Layer 5 of a small transformer language model trained on English Wikipedia (11 layers, counted from 0, width 64).
A neuron's activation on a vector x is SiLU(gate . x) times (in . x), where the dot is the dot product.
The model reads these tokens: " p" "ater" "n" "ity" " of" " Med" "ora" "," " and" " she" " grew" " up" " among" " her" " brothers" " and" " s" "isters" " un" "aw" "are" " that" " she" " might" " be" " the" " first" " of"

The vector x that enters this layer's MLP at each token. A number n stands for n times 0.025.
0 " p": -5 -41 20 38 16 0 20 -4 26 -9 63 33 -41 8 -60 10 -4 2 -2 7 2 -19 -27 3 32 26 25 -19 -31 10 -33 13 29 -14 10 36 28 -11 3 -13 20 -20 -43 18 20 -16 -6 -14 5 52 -22 -8 13 -36 7 -33 -5 -24 9 -5 32 -33 -2 -16
1 "ater": -35 -14 -30 23 30 10 9 -17 17 0 -16 27 -14 8 -13 -2 -5 2 7 20 18 -10 -22 6 21 28 -10 -4 -43 35 -25 11 32 -40 29 28 10 18 20 -5 8 4 8 -23 12 25 -32 -8 -22 39 -18 -35 -42 -16 -42 -30 11 7 24 -17 66 3 -18 -16
2 "n": -7 -3 1 19 23 20 13 -32 -5 -35 -1 16 -20 1 4 13 -23 13 13 14 -26 -17 -46 6 -15 9 2 -39 -38 62 -8 -36 5 -16 -42 30 -3 -3 -7 34 -4 -10 11 19 33 4 -57 -12 -14 24 -12 -29 -12 -37 -26 3 0 20 14 -9 30 -17 -31 -23
3 "ity": 17 17 -6 11 1 13 -1 -24 12 23 14 -2 -19 15 -5 22 -27 -9 13 8 -13 17 -21 9 -10 18 32 -52 -33 91 -37 40 31 -24 -17 -2 -2 -1 -6 -2 -29 -6 -26 -12 -4 1 -37 -18 2 28 -32 -18 -13 3 -11 -6 11 15 27 30 24 -19 -28 -7
4 " of": 0 52 -11 23 23 -16 25 -26 32 10 -43 -1 -10 0 -6 3 -8 17 16 15 8 -20 14 22 -10 -25 -3 29 12 71 36 11 -22 -35 -6 -11 10 35 14 -23 -2 8 40 5 41 -15 -27 -65 -23 25 -15 -4 -24 1 -25 -4 -23 15 19 4 4 -16 -10 -3
5 " Med": 12 18 -25 19 -13 34 -6 -5 -5 -28 35 55 1 19 -11 4 11 -22 1 5 24 17 -43 21 -14 15 -1 -33 -10 24 23 9 16 -21 -17 45 14 34 -17 16 -18 28 -10 12 24 8 -13 -38 -9 46 -44 2 -12 -16 -4 -6 -3 8 18 -21 45 -47 -52 -23
6 "ora": -1 9 -23 -16 12 37 -12 -5 33 -22 19 1 -42 -2 -8 -17 -18 -15 -19 28 -18 16 -58 17 -12 26 23 -23 -25 78 -30 31 21 -20 7 -7 19 44 11 -10 -49 -35 4 2 15 -13 10 2 -4 30 -24 0 -13 7 -2 -1 -2 -3 8 17 21 -3 -30 -23
7 ",": -4 52 -9 28 23 1 -4 -34 42 11 -31 2 -6 6 2 1 4 14 8 18 9 -31 21 23 -9 -4 2 27 -13 74 39 3 -20 -31 4 -5 0 29 -5 -18 -1 18 20 8 39 -24 0 -74 -8 24 -12 5 -27 3 -21 10 -15 20 20 23 0 -6 -21 -10
8 " and": 7 46 -5 46 35 7 -1 -46 19 14 -14 5 -5 10 11 6 -12 -5 23 17 -5 -26 18 20 -7 -6 -13 31 13 53 35 14 -21 -48 17 -20 -5 15 12 -15 -11 38 8 15 43 -18 -6 -35 -8 36 -19 -4 -17 -4 -16 3 -29 30 11 38 2 -34 8 1
9 " she": 6 26 24 20 6 2 29 -19 21 -33 10 -11 -4 29 21 26 -22 -14 8 45 -6 15 9 26 3 40 23 22 -11 46 -17 -25 8 -14 32 18 -15 -13 -9 2 12 26 -4 2 28 -43 9 -36 19 61 -40 -5 -37 -8 10 6 -43 17 -30 6 24 -35 18 -11
10 " grew": 14 6 -3 7 -6 -43 17 -40 38 -17 34 10 2 13 -3 -11 9 26 24 13 -2 30 8 0 0 27 34 20 7 32 -13 11 31 -29 5 20 15 -32 -14 -3 -20 28 -27 30 -9 -25 0 -15 -4 53 -22 -8 -51 1 -49 5 -32 38 38 0 27 -9 -16 -10
11 " up": -19 55 -23 12 19 5 25 -31 -7 0 -24 6 1 38 5 -12 21 7 2 16 10 20 27 14 27 1 43 0 -3 32 9 -16 -18 12 15 22 22 0 -18 -9 -5 12 -34 7 -41 -7 -36 -21 -21 51 1 -5 -34 -12 -28 9 -39 -10 34 9 51 -30 12 -52
12 " among": 0 13 -42 20 9 -25 38 -32 -1 14 -17 -21 -10 34 26 -9 10 11 24 10 -22 12 25 12 12 3 2 -5 15 35 -31 -6 -20 -36 7 2 20 33 4 4 0 60 -28 25 -1 -27 -50 -27 -4 46 -4 -13 -18 -31 -8 -9 -20 20 -4 -9 33 -27 19 -66
13 " her": 20 12 13 3 8 -27 33 -28 20 -9 -6 2 -22 8 8 -8 2 14 32 27 -10 25 18 10 4 17 12 39 -15 69 -15 1 16 -27 13 32 -10 -12 -7 -12 2 15 32 16 35 -28 -14 -54 1 49 -50 -27 -18 -11 -9 -19 -23 20 8 7 2 -24 4 -51
14 " brothers": 0 33 -10 10 -14 0 12 -23 36 -27 3 17 -23 49 -2 4 -14 6 9 6 -25 40 11 31 -14 27 47 4 -21 67 18 19 20 -8 31 29 -16 35 0 -9 -33 -7 -13 22 15 -29 -9 -15 -22 50 -9 -2 -2 16 -15 9 -1 1 1 -15 38 -8 -22 -38
15 " and": 0 21 -34 34 22 7 -13 -54 31 23 8 15 6 23 22 -12 -15 -17 0 24 -23 5 21 28 11 0 -10 18 13 64 17 23 -9 -39 12 0 -16 4 6 6 -30 47 -23 12 8 -13 -5 -8 -12 32 -13 0 5 1 -10 -4 -38 1 -17 36 27 -39 23 -7
16 " s": -2 4 23 20 1 -17 5 -6 29 -64 25 41 -7 31 -20 -12 0 -8 27 1 28 -8 -23 35 3 11 14 3 -8 4 -13 -5 11 -3 -8 54 37 -19 -11 7 -7 22 -72 45 20 -16 -4 -10 -2 55 -31 -14 -21 -28 -5 -13 -42 -24 9 -17 25 -37 -12 -1
17 "isters": 23 34 -10 4 -7 8 30 -9 34 -10 14 -2 -20 44 -19 -8 -25 12 5 10 0 45 -13 11 -11 51 39 -19 -22 50 6 8 31 -26 52 23 3 24 4 2 -34 -17 -15 20 2 -22 -9 -10 -14 37 -27 15 -35 11 -18 2 16 3 5 29 46 -7 -3 -40
18 " un": 21 38 18 36 42 -32 1 7 18 -39 33 36 -19 22 -29 -20 13 -15 -6 12 21 -11 -2 16 5 13 12 -27 -2 34 20 -19 30 4 12 -9 16 35 -28 15 1 46 -25 -9 13 -33 -10 -23 -15 21 -29 -18 -40 -19 -2 -14 -43 -14 35 -18 33 -49 -10 3
19 "aw": -19 23 12 43 19 2 36 -1 -21 0 -11 1 -54 -22 11 -38 -23 2 -9 13 -5 13 -40 19 -4 10 -17 -14 -24 24 25 -27 28 -5 20 16 37 14 -1 -2 -23 62 -38 -5 20 -10 4 -12 15 26 4 5 -24 -34 -51 -15 18 18 1 -19 48 -14 -14 -53
20 "are": 22 46 -10 2 32 -15 7 -32 -10 5 -2 16 1 32 7 -6 -25 -2 15 26 -3 1 -37 16 -19 18 22 -14 -30 71 12 39 12 -21 16 -8 19 7 4 26 -15 -21 -18 2 -13 -5 -51 -31 -2 47 -54 -16 -22 -2 -35 -20 12 11 19 19 15 -6 -26 -12
21 " that": -18 59 27 29 5 4 -7 -16 26 18 -8 22 5 42 12 -4 -14 -5 26 5 -13 8 4 12 10 8 -6 -8 -4 74 -22 10 -9 -36 25 -22 -24 -7 5 -4 -17 34 16 14 25 -20 -45 -30 -21 44 3 -22 -29 -17 -6 1 -28 -1 -23 38 22 12 -14 -42
22 " she": -1 23 26 23 9 -2 21 -22 21 -34 7 -14 9 31 29 27 -18 -8 8 41 -19 25 3 21 2 40 30 17 -19 58 -13 -21 11 -14 30 13 -16 -18 -2 2 11 28 9 -4 30 -43 -6 -26 17 46 -31 -7 -31 -9 16 7 -48 19 -26 6 31 -29 19 -13
23 " might": -14 53 -13 23 -2 -38 8 -27 38 -17 4 30 3 28 9 -8 -18 16 13 16 -35 15 -10 25 -7 52 20 11 -7 35 -19 9 22 -24 57 14 -24 -3 7 8 15 37 4 36 6 -22 -36 -11 -8 37 -9 -27 -10 22 7 14 -36 7 34 17 28 -19 19 -20
24 " be": 7 26 18 11 17 -49 32 -20 4 -54 0 7 5 70 1 -5 -7 12 18 53 12 10 1 44 2 12 -5 -6 -13 65 -22 -25 -7 -21 11 -10 4 -6 15 -3 -26 15 -26 13 -3 -32 11 8 -4 25 -2 27 -13 -12 -7 1 -47 22 35 7 37 -20 4 -25
25 " the": 9 22 7 6 13 -19 31 -13 25 -7 -6 -5 -5 -6 30 -19 -13 10 37 17 -7 11 16 32 10 6 -21 28 16 93 0 6 -26 -47 21 -7 6 -5 12 -3 8 11 38 13 39 -22 3 -55 -13 -4 -35 -17 -2 0 -9 -17 -8 15 21 21 2 -32 7 -10
26 " first": 18 45 18 -8 0 -17 4 -14 5 -15 -16 -7 -17 42 19 -3 -6 4 10 18 -3 46 20 10 22 10 -6 -10 10 76 -3 11 -44 -24 28 5 24 -39 -4 4 21 23 -8 31 30 4 -6 -15 -23 42 -2 7 -28 -9 -13 -38 -17 43 22 23 20 -12 -19 -27
27 " of": -2 26 -10 15 3 -29 16 -29 3 38 -22 -9 9 42 38 18 -4 9 46 5 7 10 4 36 -14 -47 10 -9 15 65 2 18 -14 -40 24 -13 -2 19 26 6 5 22 -22 13 13 -33 -22 -8 -20 38 -27 -5 -32 6 -5 -10 -39 16 -8 1 23 3 9 -43

Each question shows the input weights of one neuron of the MLP. A number n stands for n times 0.015.

n57 gate: -19 -4 20 -2 -45 15 57 -33 33 29 -13 -33 -37 31 7 -8 28 -6 -27 -45 2 25 33 14 37 -7 -5 -5 25 -43 -9 -3 -35 -4 19 18 -10 -1 -15 -23 15 21 4 -8 13 60 -6 -7 4 8 24 4 -7 -27 10 -5 -15 -26 26 -15 -1 20 0 -6
n57 in: -5 2 -12 -45 7 -2 68 16 26 8 -13 -10 -16 18 -20 19 25 -14 6 -13 12 34 27 -22 -37 9 10 -1 17 -10 16 -30 -33 -1 35 19 -31 -26 -4 14 6 64 -1 -1 4 -21 -15 -45 -13 10 6 -10 -7 17 17 -21 22 -26 -18 -3 -17 -24 36 14
On which three tokens does it fire most, strongest first? 12 " among", 11 " up", 26 " first"

n13 gate: -33 -28 -25 45 7 16 -20 20 -23 24 -41 24 14 -7 33 0 1 44 -6 -19 23 -20 25 16 26 -1 4 18 30 10 27 1 -23 -57 9 54 -14 -3 -15 17 -16 19 10 -18 2 24 5 -18 -25 -11 12 -2 12 -8 8 32 -5 -22 -22 2 37 8 -16 32
n13 in: 23 18 10 -2 -30 -6 1 16 14 25 -9 -26 -1 9 -16 18 18 12 -24 10 5 -19 -20 -29 12 19 -23 -4 45 15 -22 -6 -19 23 21 8 -30 5 47 -12 -41 -18 22 25 -34 -28 9 4 13 10 -21 -41 -40 36 29 31 -7 -10 -56 -13 -15 -25 -43 -1
It fires most on token 21 " that"

n64 gate: 22 9 -2 14 26 4 28 -17 3 1 -28 -46 -14 -17 68 21 -52 14 -34 0 3 8 32 8 5 9 20 4 15 2 4 -21 27 14 27 31 22 -15 -24 0 -20 14 31 12 20 -20 -3 11 -14 0 18 8 10 -22 13 9 32 18 20 1 -6 -5 27 33
n64 in: -6 -26 -9 -42 -7 -5 -7 19 -19 -12 -10 -41 4 -11 45 -16 -23 22 2 9 1 22 -4 27 31 45 10 -44 8 8 1 12 -3 -10 22 -31 -22 -8 -23 -17 41 -46 -6 -1 7 -29 -11 -10 -12 -1 -23 -38 53 -13 -50 0 -34 -37 16 -8 6 -21 11 0
On which token does it fire most, and how strongly? 25 " the", at about 4

n185 gate: 8 -25 16 2 37 5 11 -5 -33 15 -8 -34 38 -14 -21 -43 16 27 10 -40 -32 -6 8 1 -30 -14 31 9 -48 -15 -4 29 20 12 9 5 -25 21 -27 -14 1 1 38 5 -2 -20 -41 -2 22 -3 -18 -10 -17 1 8 21 -8 5 28 -26 -5 47 -6 -10
n185 in: -16 56 -16 -10 -16 -24 -9 29 6 -19 -24 -14 16 67 3 36 -1 -37 15 -5 -5 45 6 2 22 -23 6 -34 20 7 5 -23 9 -5 -3 30 -18 -15 -18 -23 2 5 -11 -9 -30 47 -25 2 -22 22 -8 4 11 10 -2 8 -52 -22 -2 26 38 13 -18 34
It fires most on token 20 "are"

n177 gate: 12 -11 30 15 45 1 5 27 26 -20 -6 -3 -30 -15 24 -12 -14 53 -34 4 22 -1 -1 2 35 -46 60 17 2 -21 -27 -12 35 -5 -24 0 -7 -16 -4 -12 0 -4 -11 20 48 45 15 9 21 4 11 8 42 -42 -14 -6 -2 -12 1 -20 -34 -41 40 14
n177 in: -32 -2 -27 32 -5 -3 -35 14 -21 23 -10 22 -22 -6 10 -20 9 8 28 -3 0 52 -10 63 -31 4 12 -7 0 40 0 -7 -7 11 4 -4 2 3 -23 -25 -16 -16 -13 3 18 -34 -27 1 -9 21 3 8 -24 -30 -4 23 14 1 23 -4 -9 5 0 17
Its two highest activations, in order, are on tokens 16 " s", 19 "aw"

n139 gate: 22 -26 21 -10 -6 42 3 13 27 25 -5 -4 14 -11 25 -62 -25 17 -8 -10 25 18 -21 -4 -34 -25 -13 -3 -9 14 -14 -34 12 25 -60 18 15 -32 -4 23 -31 -16 5 19 12 -31 23 5 39 11 3 -21 -23 -35 1 11 -8 15 1 -16 -8 -13 -20 6
n139 in: -5 1 -4 42 1 -6 -18 3 14 40 -33 0 -5 -9 41 -30 25 40 2 -25 -16 -60 0 2 44 -3 -16 4 -17 9 11 -23 -18 14 4 -21 25 -12 1 7 8 -14 8 -13 31 -34 9 -10 11 28 -19 7 33 -1 -16 7 3 6 -23 17 34 11 7 6
Its two highest activations, in order, are on tokens 19 "aw", 2 "n"

n89 gate: 13 -44 -3 10 -26 13 38 -25 26 30 11 -23 -19 -23 3 -17 43 24 -39 36 23 7 19 3 2 -21 23 24 -21 6 -2 -32 -32 -38 -7 10 -13 -14 32 -39 -7 -12 -3 -10 14 -26 28 -8 -15 -13 32 -5 -37 21 -15 -20 25 -15 -20 13 -26 31 -22 -1
n89 in: 62 22 15 -14 -53 -5 30 -12 29 6 -18 33 -19 -15 -4 -9 13 0 -37 12 17 3 22 -47 -20 -20 7 3 -38 0 -4 25 11 -22 24 16 -25 18 -9 -14 6 -3 16 -14 27 11 -23 22 -20 -18 -22 5 -4 -12 28 2 -20 43 17 30 24 18 9 20
It fires most on token 7 ","

n93 gate: -1 10 38 33 31 39 -10 -6 -28 -18 -19 -1 -9 -36 44 -21 22 6 -5 -25 -9 -17 24 -23 -15 37 29 -20 16 19 49 -8 0 -2 -11 1 38 -22 12 5 14 8 17 17 28 31 -37 -24 12 -30 -1 -9 17 19 17 -15 -28 -4 23 34 4 0 -11 50
n93 in: -14 -14 3 -14 -9 -18 7 25 -14 17 10 -17 -32 -16 -17 -4 20 7 -16 -21 -36 -18 21 12 56 -11 -22 -46 -16 18 17 33 -32 -9 -6 5 -10 -4 -15 7 -62 -8 1 58 6 28 13 0 3 33 -7 -4 8 17 3 -27 -19 11 0 -14 -55 -28 2 -12
On which three tokens does it fire most, strongest first? 26 " first", 25 " the", 8 " and"

n21 gate: 31 -10 19 31 -11 17 -14 -21 16 -11 0 3 18 -11 -10 -2 -15 50 -23 -4 9 -39 -52 7 -11 -17 -21 10 2 -20 2 3 30 -21 -19 -10 -18 -36 2 -1 25 -5 26 -23 32 10 11 41 -15 -15 -5 26 -40 -13 8 24 -6 -34 4 6 -3 -21 3 -25
n21 in: -15 4 21 -4 48 -37 10 -16 -10 -31 -35 0 -1 -15 -25 -37 1 13 30 6 -7 15 -15 -10 27 31 -30 -26 -9 15 -1 53 -31 16 1 20 27 0 20 9 -30 -18 -11 4 -25 41 -30 -62 -19 -24 16 21 1 32 18 19 11 -7 -18 -4 9 13 -40 -6
On which token does it fire most, and how strongly? 2 "n", at about 1.4

n183 gate: 7 15 7 -18 5 -14 10 14 24 20 12 -15 7 -25 2 12 -7 -24 -15 -11 -19 19 7 -1 -3 -7 -17 -13 -27 37 -1 -18 4 2 12 -2 -34 -11 -1 4 -24 -5 5 10 -18 -24 3 -14 38 13 -1 -15 12 2 -9 -14 -42 -15 -10 -6 12 10 5 29
n183 in: -1 -10 -12 25 -34 -10 12 3 0 -29 14 -5 10 -6 -10 -9 -17 6 -31 7 -1 6 7 -4 23 -19 43 -5 25 -6 31 -12 15 -34 -3 -3 15 -16 31 16 22 3 11 0 25 -8 -20 -17 -16 -16 11 -27 24 -13 -35 9 16 -3 28 2 12 14 -4 21
It fires most on token 25 " the"

n169 gate: 13 -36 -46 44 8 -16 -32 -60 10 -14 -13 -9 5 -25 -18 -3 19 -10 -7 -2 -6 -34 32 -10 10 -21 14 -10 -27 13 21 -27 -31 17 -27 -18 -11 7 -1 1 -11 -11 13 12 -31 47 -28 12 -5 -14 -20 -2 7 -1 -39 50 9 5 -15 -8 32 18 14 19
n169 in: -8 20 -19 33 -27 30 20 18 -18 -30 -52 -14 -14 13 19 17 4 -10 27 -34 -21 37 0 -2 -16 -29 6 -66 15 -24 47 -50 -6 -17 -11 -8 15 -5 15 -10 -21 -27 -2 56 -8 -19 -23 30 -5 5 -27 -24 -2 4 19 -10 2 -17 -25 17 9 27 17 2
On which token does it fire most, and how strongly? 2 "n", at about 3.1

n180 gate: 1 29 -11 8 -23 9 -4 -7 -21 -3 12 12 14 2 30 33 -24 19 22 -5 17 4 -19 -20 -16 12 -6 -11 -15 -1 9 -13 -31 17 13 16 0 15 -1 15 -21 24 -1 6 9 10 4 10 -16 -10 16 -12 30 35 -5 -7 13 10 -12 19 -11 22 -3 -37
n180 in: -21 -5 -5 9 -33 -5 -12 -33 4 0 38 -32 11 14 5 18 27 2 -11 10 18 -3 -29 -4 -18 14 -31 -19 6 -23 -19 19 -32 -8 -5 17 5 24 31 -18 22 -18 5 9 3 26 -11 -16 -3 -10 5 -18 22 -6 3 14 21 11 -10 40 -20 5 14 12
It fires most on token 18 " un"

n150 gate: 13 -10 -20 28 6 -15 20 -43 29 15 2 18 3 4 5 10 15 -2 -22 -50 28 -31 -4 12 18 61 -4 1 -16 7 33 7 -1 41 9 -26 -12 -25 -21 -47 -23 -54 39 -26 -9 -16 7 24 8 1 -5 -17 -1 3 -44 47 -2 26 -5 -28 -50 29 -15 -11
n150 in: -27 42 41 23 -9 1 -21 -18 -3 -18 10 31 30 -5 21 -4 4 -42 18 -32 -9 -24 -10 3 -17 16 4 29 -3 28 28 -7 -2 -3 -58 6 4 -13 -15 10 -18 -12 6 -11 -43 33 -16 -34 -4 17 18 34 22 -9 36 -5 -36 13 -28 31 9 -9 -20 33
It fires most on token 7 ","

n172 gate: -14 -25 1 -25 -17 -22 15 22 64 2 15 -11 17 -48 0 -3 27 16 12 -27 -13 7 -15 -30 2 -36 -33 8 48 -10 25 15 -7 24 18 -19 -25 29 2 -29 54 12 90 27 -6 33 -34 6 -11 -2 -15 -91 13 32 21 41 -15 -2 9 17 24 -5 15 -8
n172 in: -24 5 -46 4 -28 -23 -17 3 16 15 -23 23 11 -18 -61 16 -7 -37 -37 30 -42 -2 16 -15 -5 16 -25 7 19 9 -26 17 -19 -1 7 -31 -22 -13 32 -30 16 -2 16 19 11 11 -43 -18 34 1 -2 -13 14 -4 6 29 0 -5 -2 -23 4 -43 1 -3
It fires most on token 23 " might"

n135 gate: 8 9 52 10 -38 -33 -20 20 -3 13 -54 10 -37 27 13 22 21 5 1 -19 -20 17 8 -14 -50 10 -12 30 43 -25 14 -12 6 0 14 -71 -21 -38 31 9 62 14 22 6 18 -19 -10 22 14 -11 44 13 -31 -1 26 -37 3 77 -54 -34 -22 12 1 -9
n135 in: -8 43 35 -44 22 23 -3 22 29 -19 6 54 -2 10 -13 -45 -21 16 6 -29 -15 -35 -15 14 40 0 -37 -7 -43 0 -3 -49 -47 -1 -27 17 -7 2 -23 -25 -33 -3 -4 42 32 -10 -10 -27 -3 -20 9 -23 1 -3 -40 32 -1 -23 29 30 18 13 26 2
Its two highest activations, in order, are on tokens 21 " that", 26 " first"

n82 gate: 2 11 -41 22 -1 15 -3 14 -21 4 20 -9 -15 5 4 -14 -23 16 7 9 -34 -2 11 14 11 14 33 -21 48 -21 6 -41 -42 11 45 -3 -29 -19 -4 12 -43 13 3 -26 8 -26 5 25 -33 40 -25 44 3 6 -10 -21 -15 -18 15 -12 15 21 3 39
n82 in: 6 -17 -13 -8 7 19 -12 -4 -25 18 25 22 1 10 -35 17 -17 13 -16 0 -31 15 11 -24 -16 -11 40 -24 9 -40 6 21 4 5 15 1 -24 -14 42 43 -1 10 21 11 -13 -2 -11 23 26 -17 -26 -50 13 21 16 7 -13 30 33 8 13 -38 -6 -3
It fires most on token 23 " might"

n35 gate: 51 0 -13 17 -48 -29 9 3 13 34 -47 16 -23 -8 18 -20 12 1 13 24 -15 -29 -35 4 -32 21 29 9 11 -12 -4 34 37 34 25 -45 -43 -41 -32 -44 -34 40 20 -8 21 33 8 43 -4 5 8 -1 2 -4 -38 7 33 19 7 -5 -23 12 0 12
n35 in: 51 -14 -4 0 -51 -38 30 -11 7 51 -4 -3 -4 -17 -41 -9 17 -9 -15 19 24 -51 -8 -54 13 -22 31 13 -3 13 -12 15 40 10 -4 -7 -3 -12 -17 -35 -32 44 15 31 0 -11 2 6 23 -43 -7 -24 16 11 -17 -4 4 -24 29 -15 -51 37 -43 -39
On which token does it fire most, and how strongly? 10 " grew", at about 1.4

n162 gate: -9 36 -5 12 -12 -42 -24 2 -23 -30 -31 31 11 -1 2 -9 -16 0 -2 -28 4 -18 20 51 5 5 1 -6 2 -25 5 -34 -21 -11 41 -20 -13 12 -32 -36 2 3 15 -9 24 -19 -15 4 -2 6 25 -1 9 33 15 -24 -6 -32 -10 -19 -8 -16 26 27
n162 in: -38 -21 27 7 14 3 0 8 37 49 9 -20 20 -10 -2 -17 -33 -6 6 1 -34 -1 8 13 14 -19 8 13 -14 -29 -46 -12 23 -8 -8 -5 -25 -30 92 19 -14 22 -26 17 -13 -10 35 -9 1 -4 16 19 -47 11 -42 10 41 -36 -5 -31 -8 -3 18 -25
It fires most on token 5 " Med"

n37 gate: 20 -6 3 -14 13 -24 22 -44 -11 5 -19 23 10 -6 13 -16 -7 6 37 1 -55 -3 -11 12 -8 3 -6 28 -14 -19 26 -36 -14 6 14 -29 26 -33 23 -10 -17 14 -2 -5 -2 35 39 22 21 -10 22 17 -6 -37 -17 4 -10 -7 34 -8 57 -5 38 20
n37 in: -2 8 26 15 -38 -8 8 15 -19 -21 4 49 -9 18 -2 -15 -12 -26 -19 -13 19 9 -27 49 -13 14 -1 8 11 -7 46 -24 -19 1 23 -33 -2 -22 -12 -2 12 45 3 -17 -2 -4 29 -7 -2 -11 -10 23 -47 -34 7 -10 16 -12 15 -54 27 3 6 21
Its two highest activations, in order, are on tokens 19 "aw", 24 " be"

n149 gate: 11 -10 7 5 11 4 33 8 -12 17 -25 10 9 -43 16 -18 -11 -21 -7 -11 -33 -5 9 34 -13 25 -30 21 -8 33 -10 29 -11 -15 -9 -1 -1 -47 22 -6 -6 -39 -16 4 9 17 -16 15 80 22 -26 -3 25 23 69 17 -32 -3 0 24 27 49 -31 15
n149 in: -10 6 20 -18 -32 10 -19 27 -28 -57 9 1 -5 1 0 15 -21 -39 -3 -1 -24 30 -10 82 5 -19 -2 3 -23 10 31 -24 30 13 -8 -15 18 7 28 42 -5 3 -2 -1 -16 -20 9 -40 36 -17 30 -17 19 11 4 7 -76 -18 -2 18 24 26 2 18
On which token does it fire most, and how strongly? 22 " she", at about 2.8

n127 gate: -18 -50 -3 5 18 -14 9 21 0 1 13 -18 21 -4 -19 12 32 16 6 27 -24 3 -3 9 22 -20 14 12 -44 9 -4 -20 -33 22 20 31 -35 -16 22 40 -28 10 49 -19 -4 -66 -28 29 7 -1 -26 -12 16 13 -29 21 6 -40 52 24 -10 53 23 -22
n127 in: -7 -8 -42 18 25 21 -30 57 -3 -24 21 -7 -10 39 4 13 -12 -15 -26 -24 27 -6 29 25 27 26 7 -6 13 15 -7 -23 8 -14 9 -14 23 -19 49 -35 46 -19 39 -11 38 -7 -4 -30 10 17 -1 -17 -11 29 -13 -16 20 6 -1 -20 5 4 13 19
On which token does it fire most, and how strongly? 1 "ater", at about 1.5

n96 gate: -65 -4 4 -9 -15 22 7 -2 9 6 -41 -21 -18 24 3 26 31 -22 -2 -43 9 -44 -35 20 -34 9 36 19 7 10 -44 47 -33 -2 24 -5 27 -16 -2 -2 14 -4 19 -29 15 30 17 15 -48 -31 37 17 -21 -19 7 -28 -36 -37 23 -30 2 34 -10 9
n96 in: 21 -58 -13 -7 6 16 -1 -16 31 -33 4 -14 34 26 -34 8 15 3 4 22 -26 -18 -25 15 -20 63 56 19 16 -26 -8 44 -30 -1 -1 16 -13 -3 -5 51 8 25 6 -7 4 2 -26 1 -14 -12 42 -33 -48 -31 19 1 40 16 -14 35 19 32 -3 48
It fires most on token 1 "ater"

n40 gate: 1 -8 6 -19 14 -16 1 14 22 22 5 -30 -10 -15 -5 -8 -37 -13 -59 4 23 21 -31 29 -2 16 25 -4 15 9 -18 58 3 28 -6 25 -24 2 -30 15 30 1 12 1 29 -8 -24 -18 1 7 1 26 21 -16 -13 -13 -20 -12 3 -26 -6 34 -16 19
n40 in: 3 -1 6 -24 -9 31 15 28 14 12 -10 17 -17 -11 2 -5 -25 -39 10 20 10 -6 23 -3 14 -26 5 -23 11 12 30 -24 14 10 4 -19 -49 24 4 -6 -35 8 26 18 -20 26 -6 -2 -54 -16 -18 58 8 0 -21 0 5 -22 -2 -31 -8 3 -3 -16
On which token does it fire most, and how strongly? 6 "ora", at about 1

n14 gate: -14 6 3 -48 9 12 -7 8 19 7 3 -23 -5 2 -18 -6 22 8 -14 8 -25 31 -31 -17 -3 -16 4 41 12 -23 -12 -3 10 4 9 -3 -22 30 15 9 2 14 17 2 -22 -7 12 -1 6 -6 -14 -25 -2 30 -24 -2 27 10 -48 -5 20 -13 -12 26
n14 in: 1 -16 -36 2 35 -1 16 22 -11 11 3 -1 -26 -4 6 -25 -9 -5 -29 -18 22 -25 0 32 6 21 17 -10 -6 13 13 8 23 21 10 16 -8 6 -44 20 -14 -5 33 -18 28 -18 -19 42 2 48 2 -11 -10 -7 50 -8 -40 -8 33 -27 -21 5 21 -22
On which token does it fire most, and how strongly? 6 "ora", at about 1.3

n104 gate: -12 0 -18 17 -16 -15 0 -56 10 -15 -53 -11 32 2 14 -9 -39 44 -12 -31 14 13 34 18 -7 24 -21 -30 -19 -16 23 20 7 -5 3 46 -49 29 -18 15 5 -16 29 -21 8 -29 -18 -8 -38 3 20 26 -25 -42 -10 11 -2 -3 -15 -55 -10 9 22 -9
n104 in: -37 61 24 13 -11 2 11 -44 -2 -22 19 -9 -7 1 -5 20 9 16 -33 66 -7 4 6 9 5 28 19 36 -7 -13 -4 15 18 -15 0 -1 -56 20 -11 -2 -8 -47 0 -21 -7 14 -28 -2 -12 -42 -12 -1 -10 3 2 -22 7 -45 -37 11 23 -41 8 -8
On which token does it fire most, and how strongly? 14 " brothers", at about 6.7

n164 gate: 24 1 16 22 -14 0 -3 -7 1 -16 -1 -9 -4 -21 11 16 -29 57 8 -16 17 -12 52 25 -36 12 33 30 25 21 2 18 -7 -12 13 -12 6 20 -10 13 -4 18 7 -5 5 7 -26 24 -6 6 57 -8 16 51 -19 -8 6 -19 10 -13 -21 6 7 -13
n164 in: -42 -9 34 31 20 9 1 -9 22 -1 1 5 15 31 10 3 -5 -8 -2 5 -15 -16 -20 -1 -6 -16 13 -10 -35 -8 11 3 27 -4 -2 12 -10 19 22 -2 1 -19 -27 -4 -29 27 39 -56 3 18 26 36 18 -25 1 -10 26 -5 -33 -7 35 25 21 14
It fires most on token 14 " brothers"

n65 gate: -26 23 3 15 -16 -29 1 -32 -1 1 4 -5 -38 5 10 -27 27 -16 -5 -21 7 -25 31 -32 -12 -12 23 -16 -12 -47 -36 -11 61 -7 -6 3 -12 6 32 -3 22 11 8 -26 31 21 -26 -36 33 -13 1 20 6 -17 -2 -16 -6 16 -15 -5 1 19 30 22
n65 in: -17 5 -1 -9 7 -1 5 25 -6 -4 13 -6 -16 4 -11 7 -7 -10 -59 -66 -12 -9 -12 1 -9 22 24 -11 30 4 34 -14 36 27 -5 19 8 3 7 47 15 -27 -22 18 20 -9 -13 14 28 20 42 -43 -9 1 16 -30 -40 -3 28 27 27 -20 -33 38
It fires most on token 0 " p"

n59 gate: -26 -33 -4 41 -6 19 21 5 5 47 11 -10 16 9 21 4 9 -37 -19 -29 14 29 12 -46 -12 18 -29 -29 17 21 30 -13 13 42 -5 -2 -30 -49 10 22 1 -20 50 21 -11 -15 8 0 -3 -2 11 11 -60 -6 -29 11 16 -2 40 -18 -56 -7 31 -8
n59 in: 24 -22 -38 20 22 18 -4 5 -33 1 -31 -10 -5 11 32 40 8 -26 17 -11 -47 5 -20 -5 -24 -30 -59 16 47 -11 27 7 45 11 -36 23 25 13 -7 -5 18 -53 15 0 23 6 32 -15 25 14 -21 31 9 -27 13 1 1 32 3 -7 -10 38 19 -5
On which token does it fire most, and how strongly? 23 " might", at about 1.1